Layer 4 of a small transformer language model trained on English Wikipedia (9 layers, counted from 0, width 64).
A neuron adds its activation times its output weights to the MLP's output. To switch it off is to set its activation to zero at one token and run the rest of the model.
A neuron's activation on a vector x is GELU(gate . x) times (in . x), where the dot is the dot product.

Input weights of the MLP neurons that the questions are about. A number n stands for (n - 500) times 0.0018.
n5 gate: 412,498,514,612,639,449,548,811,368,392,382,532,536,655,604,527,578,593,403,458,433,286,518,466,761,472,615,635,438,513,638,487,472,500,560,691,506,577,375,259,574,387,475,514,562,450,589,505,356,365,582,473,558,532,536,577,634,613,547,502,389,462,475,542
n41 gate: 578,462,659,367,266,404,526,553,585,600,408,682,507,468,694,449,594,224,445,334,390,532,650,243,396,388,462,460,507,559,515,357,448,498,436,691,411,365,367,455,389,485,399,447,114,728,759,563,553,532,414,482,475,407,447,501,418,643,386,645,407,553,485,317
n49 gate: 516,456,589,695,528,556,727,464,340,182,492,751,405,431,633,585,310,610,349,437,511,511,454,590,414,521,375,620,616,497,534,497,449,559,344,510,378,324,378,484,795,540,555,587,469,640,628,452,345,437,406,502,480,323,514,327,649,853,414,415,729,385,350,368
n67 gate: 586,777,599,468,669,420,465,469,550,432,430,390,627,427,417,543,544,479,556,747,413,364,409,445,640,318,822,255,625,699,382,355,568,691,644,713,657,412,466,604,252,549,539,575,608,572,651,629,238,554,574,303,708,710,268,488,342,360,535,129,504,490,588,523
n98 gate: 380,446,568,548,554,572,670,647,435,436,367,462,597,490,574,620,508,605,263,629,370,359,525,560,403,472,673,483,418,475,381,584,301,600,428,336,452,555,412,635,389,387,558,589,262,441,404,646,497,361,864,700,304,316,601,565,316,463,349,607,339,588,392,485
n103 gate: 464,583,399,608,428,785,481,526,363,476,399,282,441,402,369,512,617,388,364,567,495,243,380,515,481,621,473,525,587,581,636,520,682,440,350,385,413,428,483,339,715,347,435,493,524,390,377,766,420,365,591,618,578,373,329,290,434,618,280,450,532,620,572,608
n107 gate: 531,625,368,681,538,450,356,187,653,514,405,363,279,714,584,889,579,675,324,699,452,487,710,704,528,530,745,592,202,504,467,535,567,617,407,352,474,683,556,561,542,630,574,668,739,520,570,392,522,664,690,465,744,452,357,613,542,574,580,463,523,513,754,538
n110 gate: 458,585,675,558,596,454,432,425,494,450,453,540,473,437,485,525,741,516,713,484,506,545,430,457,444,571,472,685,287,409,481,597,747,544,411,452,332,720,449,219,495,412,531,513,562,536,598,598,464,710,591,686,590,576,503,471,708,587,458,421,605,621,553,444
n143 gate: 433,523,364,333,487,157,421,508,471,562,448,531,692,497,500,502,506,540,463,401,558,298,386,413,546,476,298,377,232,540,265,478,616,295,568,382,430,654,494,515,391,476,291,713,504,440,303,476,756,675,497,479,564,709,472,491,445,586,338,276,568,491,771,205
n147 gate: 517,368,355,490,432,456,512,598,378,462,598,667,282,393,510,582,430,411,271,480,442,414,536,752,557,543,658,437,681,681,451,606,538,592,361,379,176,480,362,191,547,543,392,514,506,499,529,605,586,288,338,409,548,469,584,244,462,655,597,440,380,609,496,413
n162 gate: 210,501,360,462,613,548,389,561,518,585,631,636,469,424,506,598,574,439,510,764,466,598,543,492,484,548,424,345,520,243,523,486,303,411,507,322,450,457,372,482,612,496,446,601,443,464,342,281,263,541,595,541,536,301,549,353,190,443,416,241,427,250,538,465
n168 gate: 388,372,350,478,482,533,583,385,582,375,489,253,428,361,608,403,382,620,525,469,683,568,507,469,553,470,672,439,689,620,563,558,619,641,592,490,271,488,453,714,593,584,379,514,401,497,620,700,546,346,579,436,498,402,638,502,607,467,581,679,500,435,750,489
n172 gate: 494,502,446,418,548,542,577,538,466,412,467,488,361,666,454,571,528,636,536,620,624,283,430,759,385,638,455,398,433,654,431,421,550,522,667,610,441,488,364,581,412,566,678,536,722,630,365,579,539,589,169,520,674,605,427,408,286,402,437,678,368,456,696,524
n177 gate: 338,574,527,552,526,830,494,527,535,553,556,694,385,534,426,462,329,527,513,572,588,595,755,581,398,676,403,554,571,753,388,386,154,502,689,529,591,577,596,755,477,490,878,359,873,594,740,384,452,654,180,575,434,558,585,506,440,584,513,496,536,290,512,358
n5 in: 523,369,548,489,566,586,533,324,395,508,424,357,576,401,512,505,533,447,493,589,620,591,556,446,387,354,547,692,295,387,613,507,419,348,379,164,599,564,476,489,323,438,595,528,390,585,451,618,371,487,499,385,537,611,336,541,366,513,381,497,442,407,287,337
n41 in: 411,366,613,531,664,305,404,588,569,469,709,497,387,609,608,519,641,611,585,379,529,543,538,567,621,603,364,315,424,397,660,586,541,596,333,409,563,514,631,554,454,454,564,366,402,333,448,263,393,720,539,589,419,561,742,519,593,416,536,531,553,474,460,342
n49 in: 369,516,439,437,326,147,375,572,667,647,575,436,647,469,393,366,744,552,461,724,434,450,380,356,668,676,603,305,606,469,420,606,713,543,649,634,623,414,602,643,163,509,357,544,429,418,408,487,376,428,480,517,321,335,460,718,398,229,426,508,427,489,630,404
n67 in: 508,621,626,516,448,641,396,423,533,540,443,402,589,648,649,670,540,640,535,555,456,397,410,263,393,570,230,493,276,537,348,436,578,451,611,468,339,304,579,664,550,353,546,470,606,656,474,458,260,644,354,338,415,473,337,117,644,417,606,434,405,433,548,770
n98 in: 603,641,490,431,485,659,406,541,547,586,688,572,146,440,387,514,548,298,816,440,433,614,334,664,605,415,376,610,452,515,577,545,711,354,449,322,532,546,712,237,436,557,449,510,530,346,479,363,290,440,399,570,521,627,479,480,533,455,554,504,644,533,277,616
n103 in: 742,670,558,515,638,719,435,381,451,352,503,566,635,438,561,595,541,305,457,339,528,443,465,606,427,423,474,563,389,628,521,529,469,442,429,462,527,485,481,240,670,435,363,326,311,414,488,664,648,516,500,607,377,471,281,446,460,355,564,614,407,568,588,395
n107 in: 580,500,538,444,458,603,733,669,658,369,419,253,616,664,503,566,449,465,184,574,578,736,284,547,632,597,616,819,516,699,287,346,317,477,713,636,558,405,291,536,565,690,468,627,776,427,587,722,384,595,377,281,463,363,395,521,412,370,541,660,397,640,554,575
n110 in: 505,425,385,470,548,654,356,397,246,447,626,576,499,503,414,440,498,351,563,424,338,364,726,251,639,824,436,547,625,544,304,670,986,694,222,406,476,564,469,446,594,369,601,749,539,876,318,739,657,246,439,513,563,488,707,395,426,629,745,638,618,475,540,357
n143 in: 754,517,458,432,378,521,460,469,640,480,482,522,559,457,263,518,530,725,447,428,684,152,323,368,546,575,296,445,429,470,401,341,327,531,571,285,554,759,543,555,423,310,652,586,681,631,382,597,480,446,443,585,529,492,485,362,303,531,488,396,545,590,687,425
n147 in: 489,398,520,476,662,475,493,348,787,570,605,319,616,380,537,442,511,364,414,190,435,478,520,581,350,337,380,567,538,699,568,421,204,509,506,445,404,339,714,345,383,526,357,285,418,569,394,548,440,650,493,294,429,391,608,438,589,432,427,412,566,450,395,528
n162 in: 386,357,517,597,682,459,446,375,575,466,581,430,265,607,488,554,260,559,267,342,369,265,566,465,470,581,613,497,655,190,471,405,438,718,472,383,473,445,482,523,619,690,668,698,492,386,350,548,576,615,484,452,377,499,402,395,510,639,527,477,343,634,550,440
n168 in: 505,344,537,577,606,601,516,609,529,504,435,526,636,590,475,445,435,657,705,626,267,375,547,383,247,489,561,498,370,492,486,614,490,439,403,460,701,517,736,342,408,459,344,430,394,804,443,441,338,566,285,439,457,459,507,543,511,550,442,348,595,410,418,381
n172 in: 545,564,503,502,448,411,502,504,634,300,504,689,585,450,481,612,483,771,442,454,413,620,557,696,658,562,480,362,590,296,301,528,639,584,380,614,627,704,581,359,548,455,714,426,555,747,550,385,637,400,562,328,494,620,614,664,555,395,644,619,486,372,583,320
n177 in: 601,431,476,484,348,273,391,560,341,476,461,410,583,401,587,577,568,521,627,354,563,220,545,545,557,588,627,358,516,550,701,573,586,507,525,709,358,41,557,342,571,445,555,306,474,446,428,455,327,462,170,527,318,267,536,437,354,425,602,440,364,586,421,482

Output weights of the MLP neurons that the questions are about. A number n stands for (n - 500) times 0.00076.
n5: 282,560,447,524,382,503,364,618,550,463,581,406,426,455,461,424,521,772,518,312,563,634,370,679,490,410,454,201,547,495,567,619,393,616,769,514,315,501,640,431,474,455,317,661,522,305,383,438,654,514,606,521,422,399,439,331,636,413,632,495,325,534,343,509
n41: 660,357,478,422,370,537,359,481,517,450,450,494,768,413,519,426,524,547,700,501,547,491,867,112,612,622,528,263,518,444,466,268,593,391,662,425,501,649,384,517,378,427,661,679,495,934,626,368,475,363,174,600,361,473,327,265,456,467,530,637,369,511,693,633
n49: 679,483,650,740,456,456,588,460,486,366,501,415,576,468,491,567,437,468,419,416,369,212,360,499,325,727,347,762,333,582,671,500,444,309,334,687,279,139,447,729,571,408,287,448,536,552,332,312,436,493,183,283,331,419,475,539,505,490,697,606,643,458,302,271
n67: 304,572,646,511,584,523,162,356,493,585,506,88,600,386,262,390,554,414,710,774,364,671,603,554,599,452,797,334,500,445,545,531,384,622,683,505,790,502,513,326,360,529,333,746,372,237,573,302,533,298,704,485,568,630,402,497,283,323,458,534,697,319,538,764
n98: 371,432,804,469,568,418,704,363,289,397,433,398,697,520,417,571,402,459,301,659,451,238,498,474,226,401,591,528,201,584,224,264,235,543,500,516,585,243,423,394,494,371,396,626,265,545,528,366,476,526,822,669,342,386,641,556,338,548,295,721,664,584,531,425
n103: 740,439,496,294,568,401,418,656,519,163,542,660,461,493,542,439,496,609,755,303,465,624,653,342,582,417,468,549,623,312,669,794,419,504,476,506,652,551,570,553,345,602,649,374,448,340,768,213,593,725,605,461,417,559,697,495,617,569,675,289,358,412,514,382
n107: 463,689,429,452,353,425,471,369,415,461,602,496,210,105,487,380,444,425,603,377,381,650,530,415,344,466,320,213,561,382,553,441,486,703,362,168,409,560,491,193,545,608,716,500,680,536,360,493,923,566,396,490,607,633,826,272,456,468,401,294,611,818,344,517
n110: 584,401,504,675,793,581,597,472,236,340,687,549,543,780,625,297,349,291,433,332,675,418,506,351,231,656,486,665,560,459,430,316,825,591,397,387,311,635,569,342,413,622,263,576,611,692,396,720,397,585,746,851,245,657,730,259,639,41,728,239,375,523,621,517
n143: 408,583,490,523,694,266,488,427,513,734,738,607,497,373,594,457,500,567,514,470,640,889,440,736,447,442,391,788,209,337,684,624,700,615,407,545,338,477,444,347,502,369,303,323,365,583,644,366,617,713,532,508,598,722,345,492,613,449,525,290,677,400,460,306
n147: 870,559,301,544,490,492,430,692,476,555,444,559,383,311,376,499,444,586,438,810,399,488,443,665,673,526,526,509,541,370,541,598,754,498,601,381,547,798,400,388,507,627,666,431,579,400,661,285,468,453,526,654,752,590,584,527,563,588,673,569,701,530,835,413
n162: 507,499,392,399,603,663,503,707,418,397,371,477,528,465,439,463,448,657,480,341,714,592,410,546,546,154,678,680,775,501,651,494,220,508,557,525,506,551,549,710,481,556,732,527,396,381,508,572,537,334,594,541,671,656,498,688,517,316,441,502,335,608,521,553
n168: 334,595,369,505,485,501,547,342,419,512,386,548,391,280,319,591,613,217,341,515,464,557,569,675,571,408,417,589,577,652,655,290,468,604,619,334,380,585,276,474,609,554,623,489,446,526,522,493,506,527,708,411,624,265,670,580,266,660,445,769,763,473,559,424
n172: 392,342,571,408,574,516,609,485,410,805,459,405,527,683,637,484,449,373,452,478,411,491,324,414,459,231,610,493,240,576,403,602,541,649,723,506,554,316,475,757,505,651,260,577,417,392,298,514,352,365,354,624,689,487,232,520,369,601,470,609,422,485,549,693
n177: 478,777,416,318,619,591,549,567,533,519,368,249,455,615,584,534,453,476,428,548,496,479,598,410,505,379,441,565,559,438,229,653,276,362,532,372,677,699,620,644,569,681,760,594,314,715,382,405,754,189,684,516,423,522,568,522,591,845,360,589,575,26,654,367

Each question names a token from some text and the token that comes next. It shows the vector x that enters the MLP there. A number n stands for (n - 500) times 0.01.

Then comes g, the gradient of the next token's log-probability with respect to the MLP's output, scaled to length 1. A neuron's effect is roughly proportional to its activation times (output weights . g). A number n stands for (n - 500) times 0.0011.

" makes", then " a"
x: 631,578,329,390,626,570,783,530,363,715,544,586,535,567,643,705,401,337,502,569,564,610,587,570,557,398,482,555,423,483,590,341,615,580,417,724,531,471,455,347,495,377,521,481,420,489,532,698,616,435,521,458,500,539,493,401,565,665,186,471,424,512,405,537
g: 448,553,633,497,434,744,418,579,429,564,356,176,404,603,484,597,546,493,532,345,383,674,330,523,433,308,534,437,433,626,351,520,373,485,444,602,553,568,487,417,485,526,648,326,603,590,535,727,610,665,567,496,683,678,539,284,598,413,491,489,555,575,442,373
Which two neurons, each switched off alone, lower its probability most, in order? n41, n49

" t", then "ag"
x: 621,601,378,423,654,663,503,606,421,796,599,535,493,590,543,529,342,406,627,547,383,499,743,547,552,683,350,472,357,567,793,552,514,475,405,535,541,547,604,386,522,356,550,631,392,575,355,559,566,434,533,450,544,429,347,523,500,634,405,302,347,507,614,448
g: 287,529,508,323,443,406,427,376,483,556,335,376,322,569,588,451,306,527,543,482,631,323,449,559,371,489,486,535,489,583,474,752,459,354,490,534,428,429,472,88,585,464,689,438,483,673,396,520,595,694,513,394,420,497,572,537,388,533,585,493,367,653,586,563
Which neuron, switched off, raises the next token's probability most? n107

",", then " Trans"
x: 626,371,271,605,706,405,420,465,454,494,532,542,437,655,490,431,530,349,293,606,734,627,398,524,384,594,533,519,499,573,627,439,309,555,550,481,604,327,487,472,429,463,517,703,565,611,516,705,756,456,386,497,510,598,465,476,513,506,259,432,376,280,550,496
g: 568,478,518,379,408,302,439,642,478,547,620,445,467,303,490,471,623,409,498,555,596,440,502,449,630,489,329,569,571,271,393,359,468,344,368,609,460,483,444,284,418,512,475,524,812,550,499,524,308,680,262,289,471,404,468,442,775,452,506,538,488,569,437,438
Which neuron, switched off, lowers the next token's probability most? n172

"ation,", then " stop"
x: 587,436,337,615,777,500,494,582,508,474,412,601,303,541,453,296,491,443,346,628,630,652,533,491,448,592,387,518,522,682,637,390,490,470,496,558,542,380,602,407,409,466,537,672,456,558,205,697,581,485,324,610,372,624,405,393,502,440,280,368,303,526,480,455
g: 442,728,352,594,381,592,440,334,595,425,566,454,577,380,514,599,629,492,502,422,418,280,513,362,593,322,229,435,515,493,452,613,511,409,424,536,467,663,546,350,383,508,425,410,634,784,538,619,438,470,379,459,517,339,361,611,663,603,582,458,735,397,501,563
Which neuron, switched off, lowers the next token's probability most? n172

"oh", then "s"
x: 510,488,427,434,468,497,712,467,465,673,357,517,569,392,696,367,387,520,425,375,661,564,700,635,396,512,358,437,415,566,422,544,631,571,598,438,517,655,602,418,711,445,627,504,478,239,593,582,390,316,489,261,377,634,376,609,489,489,426,455,271,511,618,490
g: 479,413,431,414,485,666,556,337,528,508,730,603,386,570,584,656,362,402,523,409,502,579,669,629,531,337,548,466,617,514,535,308,345,220,490,316,689,484,486,566,637,439,473,437,582,561,586,477,550,393,203,603,556,494,542,513,546,709,616,565,423,665,508,339
Which neuron, switched off, raises the next token's probability most? n168

"ond", then " \"C"
x: 565,516,498,486,657,654,518,635,390,565,478,558,629,488,664,635,409,427,506,523,759,626,453,470,563,691,584,484,487,545,524,672,660,339,493,356,422,514,554,433,537,609,642,675,480,513,486,468,648,423,634,644,492,534,425,676,511,500,394,361,155,528,315,412
g: 344,527,326,396,552,316,422,662,531,446,480,490,580,577,488,455,445,315,564,515,537,567,452,578,392,565,575,564,453,728,523,302,618,800,453,523,435,428,520,558,467,492,488,598,865,541,571,619,585,453,346,247,425,386,573,451,494,431,570,710,506,600,429,358
Which neuron, switched off, lowers the next token's probability most? n147

" and", then " win"
x: 538,487,287,596,641,585,666,635,536,595,557,514,516,564,578,483,453,447,468,540,627,627,667,508,492,664,577,507,391,515,711,428,520,556,466,560,411,433,797,369,401,379,590,589,465,507,208,589,688,465,578,393,520,548,510,625,433,611,372,301,443,647,348,530
g: 562,534,576,526,527,670,587,528,644,532,735,490,385,431,600,629,463,675,508,384,369,555,639,461,420,264,589,493,616,297,502,182,370,407,439,461,457,582,345,441,561,437,426,568,405,535,386,406,378,556,603,390,634,519,229,481,590,533,385,451,552,508,438,748
Which neuron, switched off, raises the next token's probability most? n147

" cons", then "ult"
x: 710,561,318,501,573,543,453,429,298,673,728,628,348,557,576,478,385,417,590,758,480,564,506,466,499,400,549,673,447,568,578,410,542,527,552,609,499,490,455,445,526,366,533,555,466,843,414,520,632,417,558,290,466,497,592,486,726,488,509,285,420,289,490,590
g: 529,537,631,517,447,445,392,659,540,408,523,593,553,520,366,451,562,467,458,508,495,527,685,268,707,587,586,585,545,457,535,321,429,625,458,547,745,792,625,466,549,385,399,553,606,463,480,263,467,612,369,254,560,549,591,549,374,491,454,524,533,168,517,500
Which neuron, switched off, lowers the next token's probability most? n67

"ot", then ","
x: 535,434,554,698,392,322,394,461,406,441,549,539,320,581,562,546,532,491,591,376,809,559,336,514,478,438,512,356,504,644,424,510,619,434,495,663,480,484,486,535,474,548,598,572,481,468,603,545,557,483,494,330,546,673,704,769,408,462,540,529,199,238,497,480
g: 459,495,577,279,576,422,518,527,522,425,652,633,462,522,583,551,450,414,431,326,477,366,485,755,426,321,518,535,523,525,625,123,505,497,456,359,624,531,481,460,535,462,506,453,613,320,372,366,440,305,320,439,557,469,477,559,533,768,493,538,477,343,264,420
Which neuron, switched off, lowers the next token's probability most? n172

"ss", then "eld"
x: 472,515,580,510,685,580,748,516,423,477,293,523,515,485,815,695,475,665,414,477,593,620,617,328,577,486,462,426,531,614,570,626,514,312,372,427,297,674,652,494,609,482,481,648,550,433,597,548,336,253,585,476,483,528,361,606,494,597,526,372,370,495,585,415
g: 428,506,504,604,524,335,552,449,643,474,528,734,744,757,496,564,455,610,483,387,496,359,396,668,482,505,457,585,414,632,742,667,435,561,479,425,543,606,538,424,522,409,363,456,561,467,456,306,367,411,522,510,539,642,530,302,693,667,587,383,664,272,503,544
Which neuron, switched off, raises the next token's probability most? n49

" months", then " before"
x: 622,542,302,505,903,570,525,433,463,547,456,475,345,470,491,364,458,460,514,666,481,668,721,336,459,608,674,559,486,625,764,413,516,422,368,461,256,486,547,406,563,377,595,464,371,623,357,516,629,328,613,534,521,516,358,593,362,531,473,536,486,626,388,479
g: 432,417,672,533,604,657,521,306,697,600,686,664,568,547,601,520,566,662,592,669,495,525,525,386,643,340,550,533,365,418,590,592,472,523,461,542,315,459,480,458,544,410,612,470,472,663,576,176,216,657,665,436,517,551,468,548,475,399,518,584,581,588,647,596
Which neuron, switched off, lowers the next token's probability most? n107

" log", then "ics"
x: 579,517,324,354,397,460,663,534,376,707,555,440,396,474,566,525,339,448,688,631,636,678,459,493,496,496,472,547,599,555,561,481,447,456,544,699,372,513,449,412,687,404,555,458,398,570,291,593,683,384,445,514,554,209,417,498,531,482,515,366,354,347,423,702
g: 462,391,558,409,529,557,413,411,647,467,445,520,487,629,532,474,413,551,526,412,415,550,398,304,633,361,643,433,486,140,477,508,471,467,512,530,335,498,595,457,697,389,542,492,240,362,379,380,335,418,649,532,532,631,578,647,456,366,389,406,554,173,438,524
Which neuron, switched off, lowers the next token's probability most? n168

",", then " and"
x: 610,415,144,638,511,452,366,506,477,503,471,520,459,660,366,412,531,308,428,600,749,693,464,532,390,566,638,467,480,510,620,476,342,588,494,468,561,423,454,481,434,517,451,737,448,553,488,633,532,433,483,593,486,619,446,394,472,506,635,487,215,353,517,463
g: 447,460,623,465,580,719,492,342,455,506,361,597,719,563,363,460,485,477,377,542,435,697,399,294,366,501,550,596,363,472,621,398,504,510,610,417,476,453,667,678,489,529,431,609,217,273,428,626,620,366,533,489,490,698,551,521,389,480,400,407,254,513,608,565
Which neuron, switched off, lowers the next token's probability most? n147

" entire", then " m"
x: 555,478,431,576,630,431,620,494,459,631,641,472,503,620,621,395,610,589,575,472,520,613,552,520,481,445,494,683,471,506,520,334,525,436,553,679,437,450,472,474,626,360,635,432,437,631,372,793,719,345,575,470,561,420,383,439,490,425,556,276,235,435,256,516
g: 449,701,420,600,702,656,376,626,613,468,463,272,404,573,542,506,580,615,464,602,564,501,566,558,500,678,489,491,435,238,392,704,532,761,624,401,636,384,522,505,552,533,378,583,618,492,493,420,569,580,826,462,286,400,397,507,432,480,385,505,464,479,562,437
Which two neurons, each switched off alone, lower its probability most, in order? n5, n41

"vent", then "ure"
x: 550,510,633,506,628,522,440,578,493,557,604,618,467,668,405,345,331,520,510,556,806,524,353,452,574,249,566,434,640,514,573,426,684,426,536,491,624,397,579,690,530,484,458,618,544,604,395,398,664,282,582,568,624,482,419,616,429,398,501,377,226,393,489,552
g: 606,330,539,425,295,648,642,524,449,431,454,645,537,592,470,459,457,472,464,515,408,689,388,464,371,565,429,527,499,40,475,519,667,538,299,522,647,656,557,634,572,510,517,490,638,585,555,626,524,644,313,481,499,578,260,588,361,551,498,568,500,505,419,481
Which two neurons, each switched off alone, lower its probability most, in order? n67, n168

"en", then "es"
x: 522,565,575,537,557,680,418,456,488,638,683,433,448,446,623,520,464,444,293,652,791,554,475,410,475,368,608,295,600,594,490,614,438,471,515,737,425,605,593,624,552,474,387,595,430,425,307,486,538,521,603,385,508,426,486,527,495,531,666,387,193,417,406,561
g: 539,568,401,361,476,502,597,562,360,438,565,448,585,375,447,576,279,528,379,530,468,750,737,411,464,421,568,621,593,430,401,538,494,655,397,652,300,509,467,639,576,571,726,510,423,540,447,310,600,212,478,722,599,568,504,592,362,504,501,665,448,333,490,544
Which neuron, switched off, lowers the next token's probability most? n162

" the", then " US"
x: 683,436,220,504,617,384,594,558,498,686,493,601,358,605,575,454,600,547,478,412,568,575,581,602,405,483,549,662,469,533,515,569,530,480,594,653,609,576,631,429,604,342,661,607,572,494,305,691,804,476,547,376,529,453,438,532,476,488,406,299,479,488,416,492
g: 550,333,546,451,448,739,333,494,436,580,515,545,564,620,588,478,512,419,596,408,461,593,464,606,395,591,591,528,257,333,656,656,451,555,579,611,372,290,269,414,486,478,413,478,765,410,466,427,441,637,545,501,301,573,433,438,412,237,515,594,649,416,420,375
Which neuron, switched off, lowers the next token's probability most? n143

" be", then " used"
x: 627,485,285,370,666,498,606,709,415,683,534,554,357,600,580,383,479,433,524,491,574,611,743,555,316,414,581,573,450,393,645,496,544,502,452,724,573,687,681,443,444,349,539,499,502,563,288,653,714,353,578,362,512,512,474,467,484,623,475,472,497,438,508,552
g: 449,525,609,566,571,704,426,439,495,509,362,651,414,474,341,327,498,458,590,548,635,666,483,257,761,517,603,466,346,248,488,630,495,596,580,305,503,506,543,502,444,598,393,444,578,617,278,477,532,670,467,374,504,451,431,589,324,660,366,564,676,475,628,438
Which neuron, switched off, raises the next token's probability most? n5

"s", then "i"
x: 493,406,330,605,716,583,731,365,421,596,491,395,545,405,597,538,321,512,325,501,623,565,659,365,607,508,479,468,454,583,581,597,540,448,369,390,368,520,579,513,542,387,495,589,521,448,735,615,570,344,497,450,452,586,470,665,460,623,136,394,332,573,600,408
g: 418,456,609,383,440,142,505,512,539,641,629,268,552,478,564,403,449,527,522,365,556,365,473,301,636,480,543,527,459,320,432,756,657,662,544,401,689,353,402,474,480,499,517,531,435,551,568,322,344,423,710,488,482,386,361,589,631,448,516,451,628,446,435,420
Which neuron, switched off, lowers the next token's probability most? n168

"ve", then " the"
x: 639,572,554,576,689,439,603,565,440,599,623,587,367,612,727,500,617,371,346,606,637,653,625,326,380,328,479,604,513,568,545,353,661,481,603,594,605,466,506,486,515,564,538,391,434,657,202,726,569,409,525,360,493,443,571,614,370,446,291,394,333,608,506,560
g: 638,474,299,480,457,380,551,402,349,523,583,641,564,451,480,476,315,479,511,583,561,497,507,569,558,569,435,419,474,672,299,343,600,539,429,702,624,514,424,349,490,593,528,601,670,527,682,297,542,431,427,456,385,545,788,584,383,415,563,446,607,841,618,458
Which neuron, switched off, raises the next token's probability most? n41

"or", then " Hen"
x: 479,493,335,430,591,522,372,353,434,673,704,531,353,557,676,504,505,557,343,586,510,589,477,432,344,472,639,417,535,666,483,441,544,435,620,676,663,398,534,525,523,523,550,484,327,615,150,627,605,485,333,509,414,592,567,624,460,429,283,365,386,488,409,487
g: 609,425,471,505,556,156,630,532,587,525,380,473,670,588,344,570,400,495,495,584,408,653,386,589,667,610,561,417,516,538,608,564,573,375,490,541,444,526,709,656,420,505,314,475,653,628,467,759,331,523,498,283,488,559,572,408,369,571,514,565,576,730,418,607
Which neuron, switched off, lowers the next token's probability most? n143

" was", then " ch"
x: 527,461,254,323,758,490,553,596,486,609,392,425,444,691,611,423,405,260,395,538,577,605,692,508,419,499,720,559,406,594,652,495,618,538,402,648,567,641,588,504,498,435,469,438,447,664,342,618,744,366,532,419,530,472,410,499,517,600,361,369,498,599,532,566
g: 380,513,456,478,448,662,239,352,444,471,450,523,706,441,527,448,600,562,568,557,348,610,352,570,354,567,562,414,372,535,533,716,535,721,463,319,847,596,572,464,512,299,634,489,476,404,499,683,458,284,614,525,485,407,582,479,657,568,580,466,504,501,433,579
Which neuron, switched off, lowers the next token's probability most? n41

" electric", then " b"
x: 729,571,497,453,456,466,304,521,487,573,538,430,561,508,653,480,402,576,546,646,511,579,486,373,507,455,397,740,570,563,613,421,392,440,366,623,523,377,616,399,611,338,631,578,426,419,326,802,798,432,535,459,592,455,477,620,620,529,338,386,386,403,456,492
g: 560,397,413,595,601,518,603,600,439,548,495,361,488,537,566,582,489,460,355,433,441,525,429,631,444,481,530,421,505,541,514,588,430,594,434,468,498,507,579,468,533,712,589,368,645,473,444,883,793,508,577,611,465,605,570,305,494,729,545,576,200,657,342,347
Which neuron, switched off, lowers the next token's probability most? n41

" the", then " former"
x: 687,454,236,447,683,411,561,581,507,667,479,583,389,618,509,431,506,472,478,429,589,592,583,628,452,467,621,583,441,512,528,619,550,478,560,692,639,641,637,487,626,363,595,583,540,570,206,630,736,446,542,371,504,433,394,536,506,504,402,293,499,552,421,438
g: 614,413,641,498,338,435,415,309,674,619,466,571,662,407,398,579,709,628,499,388,535,601,491,655,589,615,590,631,440,582,559,765,447,534,495,581,662,518,538,562,434,568,561,310,676,416,512,698,361,385,390,215,564,511,530,472,384,596,564,504,543,598,370,627
Which neuron, switched off, lowers the next token's probability most? n110

" in", then " Middle"
x: 679,525,187,575,717,527,651,581,513,646,562,480,247,506,662,536,529,498,407,570,644,702,511,558,352,429,501,592,481,633,575,460,381,495,553,689,515,504,653,439,536,454,568,533,549,652,364,619,731,434,452,424,547,355,457,461,468,509,400,267,491,524,452,543
g: 480,370,657,505,367,443,605,387,578,434,695,607,523,479,486,442,641,531,536,423,555,583,615,706,566,745,620,386,515,531,498,322,384,469,436,420,437,592,494,405,564,535,498,584,884,503,454,487,548,455,253,448,531,252,530,490,553,419,413,643,629,404,552,274
Which two neurons, each switched off alone, lower its probability most, in order? n172, n107

"ra", then "pped"
x: 504,579,490,512,570,535,713,592,426,608,679,440,422,551,635,416,688,609,416,592,632,655,566,412,468,433,459,334,384,633,554,485,446,281,417,564,631,573,773,522,558,479,548,430,431,597,241,397,447,387,443,477,529,632,338,510,333,612,787,365,398,542,523,633
g: 509,504,415,482,532,355,413,518,511,512,307,237,630,453,471,596,506,584,519,581,383,185,218,540,657,357,390,436,373,289,446,530,546,600,429,472,369,530,446,287,434,551,369,445,563,467,301,493,367,386,469,502,390,495,478,568,456,709,532,415,701,638,488,531
Which neuron, switched off, lowers the next token's probability most? n162

" date", then " to"
x: 680,597,335,470,782,564,752,496,487,564,642,433,340,511,566,451,398,361,486,556,568,808,520,462,320,390,463,558,477,533,571,296,484,547,567,554,502,501,618,410,615,468,594,434,436,387,238,732,712,384,643,541,509,575,345,606,443,515,465,598,468,580,475,568
g: 596,619,395,608,548,608,573,454,804,512,577,290,590,463,408,431,503,322,456,449,473,547,615,511,418,459,543,613,338,489,443,431,603,591,485,529,548,347,520,685,387,509,576,522,506,399,418,285,346,356,424,240,561,481,381,558,462,535,453,580,724,163,416,520
Which neuron, switched off, raises the next token's probability most? n103

" Up", then "\","
x: 569,660,240,571,424,517,510,325,392,660,652,570,655,623,567,363,407,338,456,497,600,562,489,576,439,534,418,552,393,614,576,324,552,412,539,568,372,430,410,537,702,498,618,519,563,520,544,509,562,568,518,359,557,476,474,611,584,473,330,460,175,374,370,568
g: 387,330,701,472,411,640,448,407,383,491,477,288,357,354,482,513,589,503,421,517,369,607,288,388,613,383,738,592,459,380,374,475,459,463,480,312,406,464,559,711,456,606,521,432,288,262,347,525,522,416,657,457,618,527,427,609,297,502,360,531,506,433,570,507
Which neuron, switched off, raises the next token's probability most? n172

" the", then " th"
x: 613,438,293,567,485,457,683,577,472,656,389,647,383,562,635,622,534,615,518,346,557,574,659,586,503,531,542,631,389,609,513,618,544,517,590,580,501,590,700,395,601,303,715,696,562,378,415,708,722,466,545,427,523,460,409,533,449,525,340,322,455,505,384,451
g: 484,520,470,546,625,638,726,451,679,621,851,322,410,592,354,488,584,577,450,368,525,466,571,511,579,780,413,394,561,540,467,579,571,315,657,497,628,554,463,394,469,644,721,463,311,500,599,438,529,518,594,345,540,446,665,559,549,639,605,428,390,495,454,504
Which neuron, switched off, lowers the next token's probability most? n49

"up", then " market"
x: 569,480,559,506,615,701,596,540,296,623,691,560,590,437,741,455,462,560,553,477,565,651,443,424,467,307,302,532,403,666,454,467,581,412,520,561,537,414,637,470,491,510,635,604,458,710,128,608,507,400,595,468,505,488,485,439,504,473,377,343,261,544,389,557
g: 532,474,420,637,572,549,472,633,433,467,439,544,459,489,528,604,396,425,440,474,424,460,593,565,531,489,753,494,587,523,627,225,367,754,469,596,381,559,486,555,471,603,563,453,647,415,444,801,755,502,240,276,478,648,408,525,506,615,462,535,365,631,346,490
Which neuron, switched off, lowers the next token's probability most? n67